Layer 2 of a small transformer language model trained on English Wikipedia (8 layers, counted from 0, width 96). Numbers have three digits each and are written without spaces.
A neuron's activation on a vector x is SiLU(gate . x) times (in . x), where the dot is the dot product.

Input weights of the MLP neurons that the questions are about. A number n stands for (n - 500) times 0.0012.
n13 gate: 466516530768575575397620614336497689400357371523540532444390362382335767669583663549470401467372591552683536523448452362520549451481703465397595565668631572386684606399629464483311614596516659473579469424617373439452408694664471526305716429618500627572445391460503377537435642350468513497
n15 gate: 341575409263511610443360437257480518673585413483591574424572560561363646718389340435351503486540612534462581538104493770370273442571531410564669446574370421454392442524500534388507446370323624573543442466503402482487517638563517490546371570461602619530450480591210434479717661517677616639
n28 gate: 545370620619531541347636544633589387362480663582421241557665698606510533565300653603601445312650457397547624449572526480507480350441524529375675365398317465455469440308425450354636579286626541642562584336586463367588587392503438549411542458329378612639471582653394355222437396513552565541
n30 gate: 520642561548568585384490362678550392457304461413557494434569439694394500754339657358393327567618666619517432603296397470385546569691667500672554503442523434420295493438523612540362395462743388630328566546520728493426457481439642562686258584358459601529435490403595543386507556467442433389
n38 gate: 750355532326396546422721659548648387244705398547578378458576482624538527457595530497696369640591353579591405545453406649316594431469468358677596353622548482463500622442385497348417545675442482360399715337497419366537493731595476643560533368429790452534656558542686538623421625352476463496
n39 gate: 650583628417445551416421540556343426477510477577361484454396368543464311588513551510437458467483484451433594367332622666392440553468644671531680780455704507513308298657571378446459507420431480346435448662536466250613457386399306675354414397551672500428552381510516437416435771621416637658
n42 gate: 568497365638471496686489370462559574587644544402574639521631550349760609521444561396538366354551592421482554636493601585645438452669581402500273531452683616593535649562626545292287671476435561811723642257435507493378569347701520656628396612365510757469530463409510507539411313421423540521
n48 gate: 496346583480776325655544492523570512566744825738350519512739460389512466456555320550547522473727675404395481531424414666575527573674621606508460618420488560504170612703617404630528573620515448449376585504851339441549388398311553352488448417615489687469213519421565527535473593473616627868
n61 gate: 534283481388584542604735571610608538619242500460556742496554304551533471315537407349478436559527391834411619467608682361383736691377593349569213518467504588394282555555532354639569489239449511757569566360369470481316618330579504366583461439564507522525450317530467712436624382387453561593
n62 gate: 545398519500523323353477563562528448404572593561567475504757459442368518470478735642374472566527576340437539629561653691433394438557226489466369392493569473391507460319532311567599768305326579441439523566583377362636562500489239694403263532657609572475518668407304441329844335671546521274
n68 gate: 507307507357565503441389568530465592466352676467466637587605503305603618449470374374651465413678776357530709466311403490374400640647675536500514365441317688458758577711464583585510302445533414540476325707533554497513480676575510526336478373544503480615386533534440577351513613543626494345
n91 gate: 607373260432464767426507672356448514573534625362683612548449691384510309475643393517472513406569469359462412580470507507616445500578479204611337711453531604400683552534517500423417388513548454744629645528456500704524483645532625554451374665606719353500180614423620615507422352548483543594
n94 gate: 452537473430441355464444646563554336344655552660503346493584339576574622634653419727402283507482563583581546308471416726572446376471568458528551596556386416548391315361346317323325431299493545470451585336467493507389544707694454503555309251531629665427526435527700578459536480573412474405
n98 gate: 584463646493426518636429507510513402682534473816510620637311364503503412441514454551462474613618346602507574603443569573514657541433676557436367567677371575635431520321697486507635608450541331769316575616712251497383776400514440560434421373465362453264570656407476438334574541527447484611
n99 gate: 556530348528549570563334565426346390616314454368421361636525331436446283441308457594473454602740404329650378541579444369569473389576606526486465277573507461565545449323308473545366610353778476432717422517553545455513540450531569897524529371552477380497549523435510292425410382493536425647
n100 gate: 692416463400633315382385634500615376478547368568732349393677669416302486271426614394522596312431413416489396441589866268444573632518355711408515644292511424331433518435328722623489601401347632567473535614677604478453434529370582443418369686710486435598561650481569515392609625424468624522
n120 gate: 670485554441287384445426454444457626387589343551313654530735534537474323500549384362447409711520725418436485428518562393729710739610852533461416688584455656558336627656449559603672252692344531409481406436448253557537324361508522247511298441473442663459679383359522511451563646563522583580
n139 gate: 424413377476393441630413500430712377281681431562442624654595596520467434770622344453571400608685507557443529453317393306473463440458378402549394464493513629458571376553428241616535698516427524328576208400424337435474453598493448513503606311353288464586559507395483665351378597540497642493
n140 gate: 575413336394619708514275436562358642504534742493486510507485586465563424546571449569679557381631373597282524335463507479539594389449373357413554363531618500322489633472456576433529528480372410662421416552397465255330712568567721657664634275418376658613687619472566352242472479524378638666
n175 gate: 279416378467402398528636665472440378333569455459453369433670460441542576579686503749621548472504497335493555454534568414399616405679340548573482521576535618334385204563407385414452751462444362674580533387472597572479577479389744421637473521785161483497686383572567553425510401713473480682
n201 gate: 485404410496367648450508642668399323292551669518466468175643541489552594432504285507485343430500424408433569467353450492365393915810496536554372649565797535475560614620583537410669496500526602678382438552438519534428618652500539633575660514421532405482460690493844377545420489631414696463
n209 gate: 489456524582567507517415459415477493613211663603608393503550413446588560514421619439411635473400520530692583623480454559479463571577393483787381450540446184395448442348337686168287594701473507459391511309443324455660463637628536523556739410524536510433540397383432503593453514331497746438
n219 gate: 522468394358708652637347482357548584399553391462606613432425797521525705350547538750337486348414528482373616428525570551566353292563289427590537394605514702448558342457584571402623415490482666525388704346500762430227568686478629521504514475430497737475507301285475554318479353624636410500
n227 gate: 504539645522485467701392449397513602389661441340485608436552467652560265409644369344514583486537584521550322342542476594580247358597604701370438468430667452452377340658538578312544511376683493392401590407546316812507408702359687444525562298478490489556375254673602450298651447451500332496
n236 gate: 464494329648530530560560565298491444328475503425503390319513507519432313536588428555545596451611703596545358357695534520270497558478350550651454269648699222584500352440749647621587506550439358497313629529487559497497336547546619626566512563339580497452597538666481497510599516615506618415
n13 in: 438530364583410750456377554383690647584321137408519563386520616436618594484657423723466606370409642338312325389689680275570580481685266655401372668444474638529581386804556368689449601404508438469449548549650508581430538485612544493593668741473445624496541511450278638423612663564504317465
n15 in: 654619439483593527733483766655585378463595532584700575600364568533649451544641432784450654407448458724430487396374484561361556401506460542559317510650536462707621530510425273352607464442484387560620416507552534470468464406433458386714410377347411362614289380476309467540448434447571391403
n28 in: 469457606291383514214524612603468415285625399513639507580573681702577562377514730666611332523580572507399608497520309673374577370301574753542520523480351604320581346418415480371535589348477466604569293483484415330520563415493555555473445549391430533539581594595560577453586400312377555618
n30 in: 645756699515504515489470757435438463336461348687515638366394674504493707581350836507416524671670404658639454496726493511353561543525431373470408425401475240389394337786535532570349493514536801580496367514365599412743486550658511458456455408522462450489475602401496475511421522232528427551
n38 in: 567473542454324237716468438527477497545258387367375563507589382463432241632448457517359572545482386483376710435557662604653527493696441510372528399320452748513621517493450429497390487460490377435691378503641638365463636623379517603479526354552415369275297600638277421414557544341523497655
n39 in: 597384646666637751459686553539371391500529563516391535445385599449477577543500453387507406608510672487484653402503469417394610671456575664500480676408464581615190549442541420675240513421465540343500561568369421272563681599559326570533422481682413446564427585691452516414628626706475487539
n42 in: 635587339650452303559580769703443538534411323539466415376525610284443483665548331594274607567609533673554411365651464469438520687497449516455304358539553622474418557550612570646430642578420452446528366349553650527595610602507719539483464402562564189351349507476457612340470604546552623493
n48 in: 676368548508641472428683567488662611790462519644524359434402639539655439675342458864504632606720565496469424563382451579631601527565728364516440511389492419436472566512683627559545657519496964410512271340416677512413434447603439268424305466452459550481348443449604484480669749519508864618
n61 in: 671724552330511478281613577410335359427632496556733472395538411683467675589445352558500735438595589680496525361549588208810533522426463659605559553809359647392544605464606328254591582753421608467556462536604427382362514532371613454585392461567483332671447560555457558489489460400402413427
n62 in: 376349549615500553577586281698493416472493450363535513545752342371322622391451430712507663579274463480548379787544370339486424627376403533614384514527438607474587730493517228573647547420534514452504511617317399468436490544667597466444758373570404602476406356545490483281670534561627387448
n68 in: 436290708626539638356381783681464697382568574685472534379651584582452527356601694328410277531601395586444503365591647644482359394517528349604437578422284432500388545626412582479425452587459397597700428417446535525396469537472436500796553520183305520466497406392517583395469500445500643490
n91 in: 592507386414627396576244284585606580530588500391546573661391569249321511626274529719590680474399137459444555500627244705584429615686492387628561416529541527457614590570522264492628493518411726511708610582658406492300586511500558544428561500729411430408460471602452421693334370673533403719
n94 in: 667404551628641339325621497606450558564608487500493461510660551658543588524345552381594567690399422705523604664545625500791683599464372610476510487539500445647578570356464516443517549619355469416380838550307561503494341272520542682432593575480468536598668406503421543608297473388674506604
n98 in: 611445284605453646517410613517635433675295527554489575583304415644559322659514456538420658378391609462668612517446601521496569600585507524532479421466569514307257687308517541419774394413390636500482624413233542557236396565546382656291604486387453599425442378363373434324329455455591517651
n99 in: 439675626441551406260661504577400834334393486548479638616298615667391677723511388469351554556338628416631565557620677615292493721538472418668396555555538687470686570382517448607661514500528457574373518658538521468634402452482592466543361527414665441749527329621423355489500311423442517639
n100 in: 515511383612411515493452362521737387352437315545453538486638500450554405719522569550626617482422521568471255615416787493453600525647283761563756394360571530589649414419591624573671637493337301460541399539535696555542293458478465514668565549482668451525626667475344666522701471532427741706
n120 in: 329429512579438702566594397343279450561229434331681493405251589620413541554489588714466394394232567553629456561644431550519364462382382544382458418489541524620638677340393552274425533398694613599746500455407393281290549552186360677469558636496377333470474544515470614240612417679665504378
n139 in: 637516416427592516475401358551563494433318516590694388455397519456503516591307472585679577545626531475333506503466512461461433389571336540569428616478658533375397522553509251565500459503500627397681410598400622529729516628494447696497833516484652531431410537397434462400506665229408681564
n140 in: 629458390583593425422464546566493411468425886659429422347413521638559603553412507503462695322416380455440769552554581539479479486378247591366500510673573297467525396586789528518543421611493418644478412424442570472571309408511402435266564605415497469603632419539566679440569198424564735412
n175 in: 606676408448428552396368409523462691544556507380534461383465572583430444493432464447312494503542635464598448607503555391405500670360699474340353569490636549519273443747474510324695464416487603345448423447543476592536420409554757585435397376238414543263233526341530463588431607233626513551
n201 in: 404514562627463397556463184454636321442482458371606616730410449415443408489623646682529455496549641322471518626409469420489292807500627577295412726482357567655442586457577514587470546677425651760374605489373318672503829504434465451511528367222610447585510619478443536489330518454563490663
n209 in: 712368483627343319361592534678324528585337665487541450235309517430321407420500618449316582418344397439602553435490598531376520561371445592708573417460470518419442422440543601394472367513577545466482464432540490590761301483483477381255493447642549433453619582617409401486694649403339771572
n219 in: 528659387457564511503540353253565507406555274426542530389381715493452514574566607435472500375464327579845693361510453250546607466409367510536649309591507749327570479500446507402572486383332397521690533220612595482314465541363530497366627459419616507609490618276339521454442441620537387412
n227 in: 569331633665493369390584579563517442528691503404543452405625338308627267586553411353305582465268528328564624603689462611708578581462425404493338639500500573517615542667466420310614469404469420354664382451576471626613451593325503517237432342658591604399600349454668305614493437559353707661
n236 in: 604533313541446527366452424796512567632600449529390535424476574591353361614391468285540465553428503448503481566513481604567543379577341312609580484577295384588580497642474571576445636389364493493385421539658367573500663510680385474323525554778494461545321609347500559314335395575652279643

Each question shows a token from some text and the vector x that enters the MLP there. A number n stands for (n - 500) times 0.0059.

"9": 384424357433533473599677712469319399297593389585403351341479522415609507491506681542810532650369434423272647490536495445289413518521634521248368450459265494276602683368436429481290283496517560410458487515451577590586601431669599375547556577343468561498417742418446425641524380553425390331
Which of these neurons fires most? n28

"ing": 527480514622483421337522661464518606646347658269479365762279483426333493570369595689468379598484632687356432608571374380498338452605438498419566414494388716398603603765525392411437473518390269327357453553498712693511504384494436465732647549469622597408547587516571435439441605671355353501
Which of these neurons fires most? n13

"ch": 708594654561533259639596702480597384441543605425446501550413481411330472659497495328367534509475591524658333645630523617372395472635608270250495230547429481520600771643534376468325485368258556567509462508523609504402654433575234563570400365433347431498445500397762641339397519581397463444
Which of these neurons fires most? n42

"t": 410579607288322485571359508468505447279687591553554358358428572364683381509613502552580615639393563579444508406474539523589505338568584672432547408435650603609517446498622530534326482490357577420387372601258602909445364415664289484558589523445296527574514475583651531568467526776544417685
Which of these neurons fires most? n99

"–": 457484664433440448201661548521536540604582566406624408614380418138594470642509546496661584396325451398448457599628370712492271436445316343560316290451402622505512604568315519419349478516446522382423478680453529303403255513547640557548586614330477303334496570446504514567435394581749575438
Which neuron fires most, and how strongly? n91, at about 1.6

" in": 440565623552499366316325708667469496688390454348424352573370453439656318598525538485575435386450655580498443420429510396241462325299291522395291535417484697336515614580394529419390491353326515461465319432465581456565413400417425510528872524538359623352446640529458670520519648682689415323
Which of these neurons fires most? n139

"1": 287686547472556243310741704512613456444535469660326393416531372389504489518552395329794613653353597671514396442575589418357558353574568442443424401521381605657632646562462625453326341410632520375411443556622534566594442449684467520557689630275352548319418550514573642553543481557481405225
The three highest activations, in order: n91, n68, n98

"le": 540564400527531318222502329258609454473515658465439386476291525297473572573383517429573509742483440416608391324387581508572240571531515377221530347370397717408388450625481464310533356391573456667410284554555700562481573376643191456598663396512335598551524380554572504481444404465519678562
The two highest activations, in order: n140, n139

" |": 350643558408525298297472540454482316478450584656441416433470421339493354585389514336567591510374681743509427532419462359569386261247484490525274392493314562385621477583619578606299516480155544455410565491576522620458482492470406579491652660311387494465374392396666512648379432658685414556
Which of these neurons fires most? n236

"f": 420667649608435471623492645386584585498567385200353444578200681422421543538507559492461606339392383561322495655607577333300428575715317396487411441458411716568352459455738657455337477409426329476513466552566453302382706540606506487579562533414603665410490488576592469498429273406661458269
The two highest activations, in order: n219, n42

" St": 377565637248344579476317443551581397243653609411644370425440547382631465568503513587430665530413512569456435490558619522590485441556581560457434407371539639577397510394451572473295388503416687316402365601260573828438363347614235610565649539514367575514596596683635557538426513737514391554
Which of these neurons fires most? n94

"er": 550419597462425297669522403541536517554693568425496350390458762379504409580449439446565550570438452549700286539146634602315400672371431622473532536697558506526401677518499385542391383490398647515473380712599458591478671675702172485508577558363485510465645598498512396495381617564338386533
Which of these neurons fires most? n201

"st": 541561750430506385380541590455553621482536749400389366513455352419453415639503529511473609527360517597524608655502582623474662403428468346415496335431499679574476486401582395489253555394517598347284638530347711747413429515655269372621389733493700508366502463757674606504419426637375397608
Which neuron fires most, and how strongly? n94, at about 2

"on": 532513360602567426383623686495559678516596617381509296530404739423485543599657376218566505554348695513368420669516556556543617249466458479371284492569636531468487419597568404539398617633466566466550469535534639613623689503475571404638659702535415485578478621243785598578357391572289657414
Which of these neurons fires most? n42

" d": 308438638404423311441413618569523377653529534438590478440419347368552418618479533393610525487290532543574314435690386265265473383248497577538376475466598590728592407313512437392336463334491642426344371672352501695488431589523505458497698675589640365437494605588434474550495308473413356681
The three highest activations, in order: n68, n48, n227

"S": 368441390180428278389360401520457341639651681382453326495366391541623460505622396674630636293415584596692437621608575562461378318309295363451519237492516582402424610565545604459346491433516561383468377523528506583577323428657540650519586522544462582426450445433527630387432552647655430566
Which of these neurons fires most? n140

"y": 539636503483456478491638562428553437541555564397574351657370639402277537565587377597606632567471501686651499557406431359558471509377564303339429359421640359754463557590585302553331492324735519461704527677542722510571431601512448588657492563554337490433302468481761579745362353611530491255
Which of these neurons fires most? n91

"ic": 558374552564484528369460499373698403575448426436500384526608571622329402679529620407578497339413616614454338621543660407470510624383552468337342550432498582494608457470549365267078372431694489426480534578524636490493546476534619406731640457757423613274369737518449512577443416261517617455
Which of these neurons fires most? n13

" In": 421542557373400560519401646661515562538469515580422237486315462529686260582596477449585492366446786588503397565542535286286630418381328549572267424568561739458386496488448561334460574536303542505355360436551662464636481444445459598484769598451244552331464670497486513623598621615575473606
Which of these neurons fires most? n175

"ge": 588791595546732435403477627643502392512481580375250351480620494499359431479550443462555749610608553641531528558485597530489404600608397556322398438565514726450547549513505300455300547686630381382516462731598601630465540475502482382755548543399401445462259566491891423417479491526477349237
Which neuron fires most, and how strongly? n209, at about 0.46

"2": 448526505313560376383615555345486467310585377581528354421474418419551429521507500344778684623348627549447348378449670438309634349655651490389554285511316650431665669584423622454359331473539426327432450597561501634506499582778455441598532562169408392317384517470546536538489566457562414307
Which neuron fires most, and how strongly? n68, at about 1.1

"3": 339538543431469263205689578442498427339452589499492390377439509317599507508500483358802606693265514677535437487545502542409537435717568488351384418596377612508559727550454674581280332370591480413406451418490515552605564444691447471543573582181429414346358522664487754599580439543444383371
The two highest activations, in order: n68, n98

"v": 503607583364158467613577476526312429504738557435376510390425670518453586515525458382563524732413513595448554510516497421279442477606294519312446507462413531506513644434612582236464402486390561136531638653634512457497477705369547434496798510616687392535120485479545578529343281480617499533
Which of these neurons fires most? n38

"th": 555627709466523317571412691464493561468487604351529509605462583474579292555393491448356592471311481608414580413577663704420328303426568516607521267886513408563437453602351464389430650474429539372441395378624463520294509574557423508708570568421224411377387283547548626437712509385518438533
The two highest activations, in order: n15, n201

"l": 343535616351390283298630470536626622568674725428520427581481648295414617459657644429494478518397378430594578556443604704409400287338276527484529355358548428728408441510528451383293513410421403361265403452478608531402776578567582512519471389466547294373572621527591287524387590518414620422
Which neuron fires most, and how strongly? n209, at about 0.66

"ar": 412494610343288292624393648611454598574436503481420379746562545496445331571513287489648396520460468541484503410550607577480329641441324707134502498498271326728349545645555722360386343390381653348510504573527498463339652374476501337508634553441386433419395671621487504604408584382596550498
Which neuron fires most, and how strongly? n219, at about 0.44

"ts": 563671590412510416417599397634451450571453621294409385481213389601399630489421538454689708578446718461448336478576591491527323476598478479556443319569504555468582630614452414337262578424508401547397337827388757571521487398601397612645563564530430361346334513425706447410574434642315368555
Which of these neurons fires most? n99

"ec": 507407710572233447413276558462318288615723509453424382522424502574501322512642718600552300405308725526648407651315501352384642533418559374520382438484334635588418724379581543386319477407493548574441625587523623426460403593579415519433418701509404349629343615374430366525539571526504555447
Which of these neurons fires most? n98

" pro": 321568527450392474428207711586552632607633559415522442473424337350665373668459578509577474476470628462524514372456476349249560323157475659379428538636471609388417548385397463352439383509664665352214485563463581581417494524564410617515562308552554438578555597262418656665677518512484421468
Which of these neurons fires most? n91

"I": 390565416319442475626492623615502528534615678385473343397370456530541133668541461491556621439251811538537424563547515463316655397350300496645411367407593668603308510483594634529465514620521565560562410540569543609627566427530405485476420554357505662328356538524498578626252638633524568531
Which neuron fires most, and how strongly? n236, at about 1.3

"i": 509528596399307306219458458379538554662481585474563318522467679524516448616477583691522744600496622389423605349498516464441650658477557580329584303498515495482403552705528644500364559424490465434540539602269408643523643379532467372728573366482486329415483660713582811531689260503583423311
Which of these neurons fires most? n175

"20": 310594462459638519512432389408386533368574529417478315576568542386630404591455477389593550512275463665464509444520632595451646622274549437303286365654343435490638451424441827443360418419685237467229437540485758507667591506631446451520652482314550670545301486372513477435546359475565527595
Which of these neurons fires most? n140

"6": 385546401416643280365748720312483399302524585593297444454456497303420511494489566246648640603363388592368499516575445459336350434557526438310311553660367629544553777486498513746289405319518630578525299487520567516628536317555466396567615472378394376450404531553580586569534358585313418247
The two highest activations, in order: n98, n68

"art": 547716348396407481413612462532406643431502501419306517693382609475426624684379471249407401664467523529486672611460512697210643552461403397518570471561353652574461412452507455352270612434401430350377438803485650269424476491484262297630639507500415393417360467590439645489542323626450436320
Which of these neurons fires most? n39

" ": 582474559399440422502253390574611430619598461386483389619454398426620362469647604361340761490435552510391420363568472543476515316365477454321278237705507673473522646382458814454293456588447492451632536730468605419389533702711457430509583780390588456452621576434522555569451392629528580523
Which neuron fires most, and how strongly? n42, at about 0.42

".": 502574567349335401536444468631486614506600635528342469477456534419686386601673509434403687532253575347508208438457632467550456313349602502405567398417444491275559566434373501555414385476377576619415382602657497391416465447444539574652629574276493478368311625612747521714221519535618488454
Which of these neurons fires most? n62

"-": 284523414296452442436411505629477327545440679625541554544332483455420310666577538272477736499356512596424460425519432452454524318417541641342442529398219552388594434594338603500427614418389451587330531574563682461447384512440278631629573565294387546530454517520525501680410555678556802649
The three highest activations, in order: n100, n140, n62

"an": 387314517668409405508570513342504488579639617610203378520395537538485254684457378458578341384564653685596389547408541614407412470572485578189345560521278344451526712497484673342364658261408744402428492585553537473529583465397512455564699637548509352499503439436547401666540425601662598646
Which of these neurons fires most? n48

" W": 345534627237559504187450297585489430684575575407349374468281448445695353514517355473541532589340520555324448475506419396464534330558453458513271256396568635511474452414692548356228379421398638376370487581523643641448399481535449713486436593571377499467482520627511725505408330592503433796
Which of these neurons fires most? n91

"ate": 693457660552477415407559626541513569442336830418375325647442477527486482657435518376651684683488546544506600611489453400549371420619460372460400374488386778622588537681553326306370547624529553457592477540565707635597546363478369481673683623446378478454420442586610508602767539487563228343
Which neuron fires most, and how strongly? n68, at about 0.63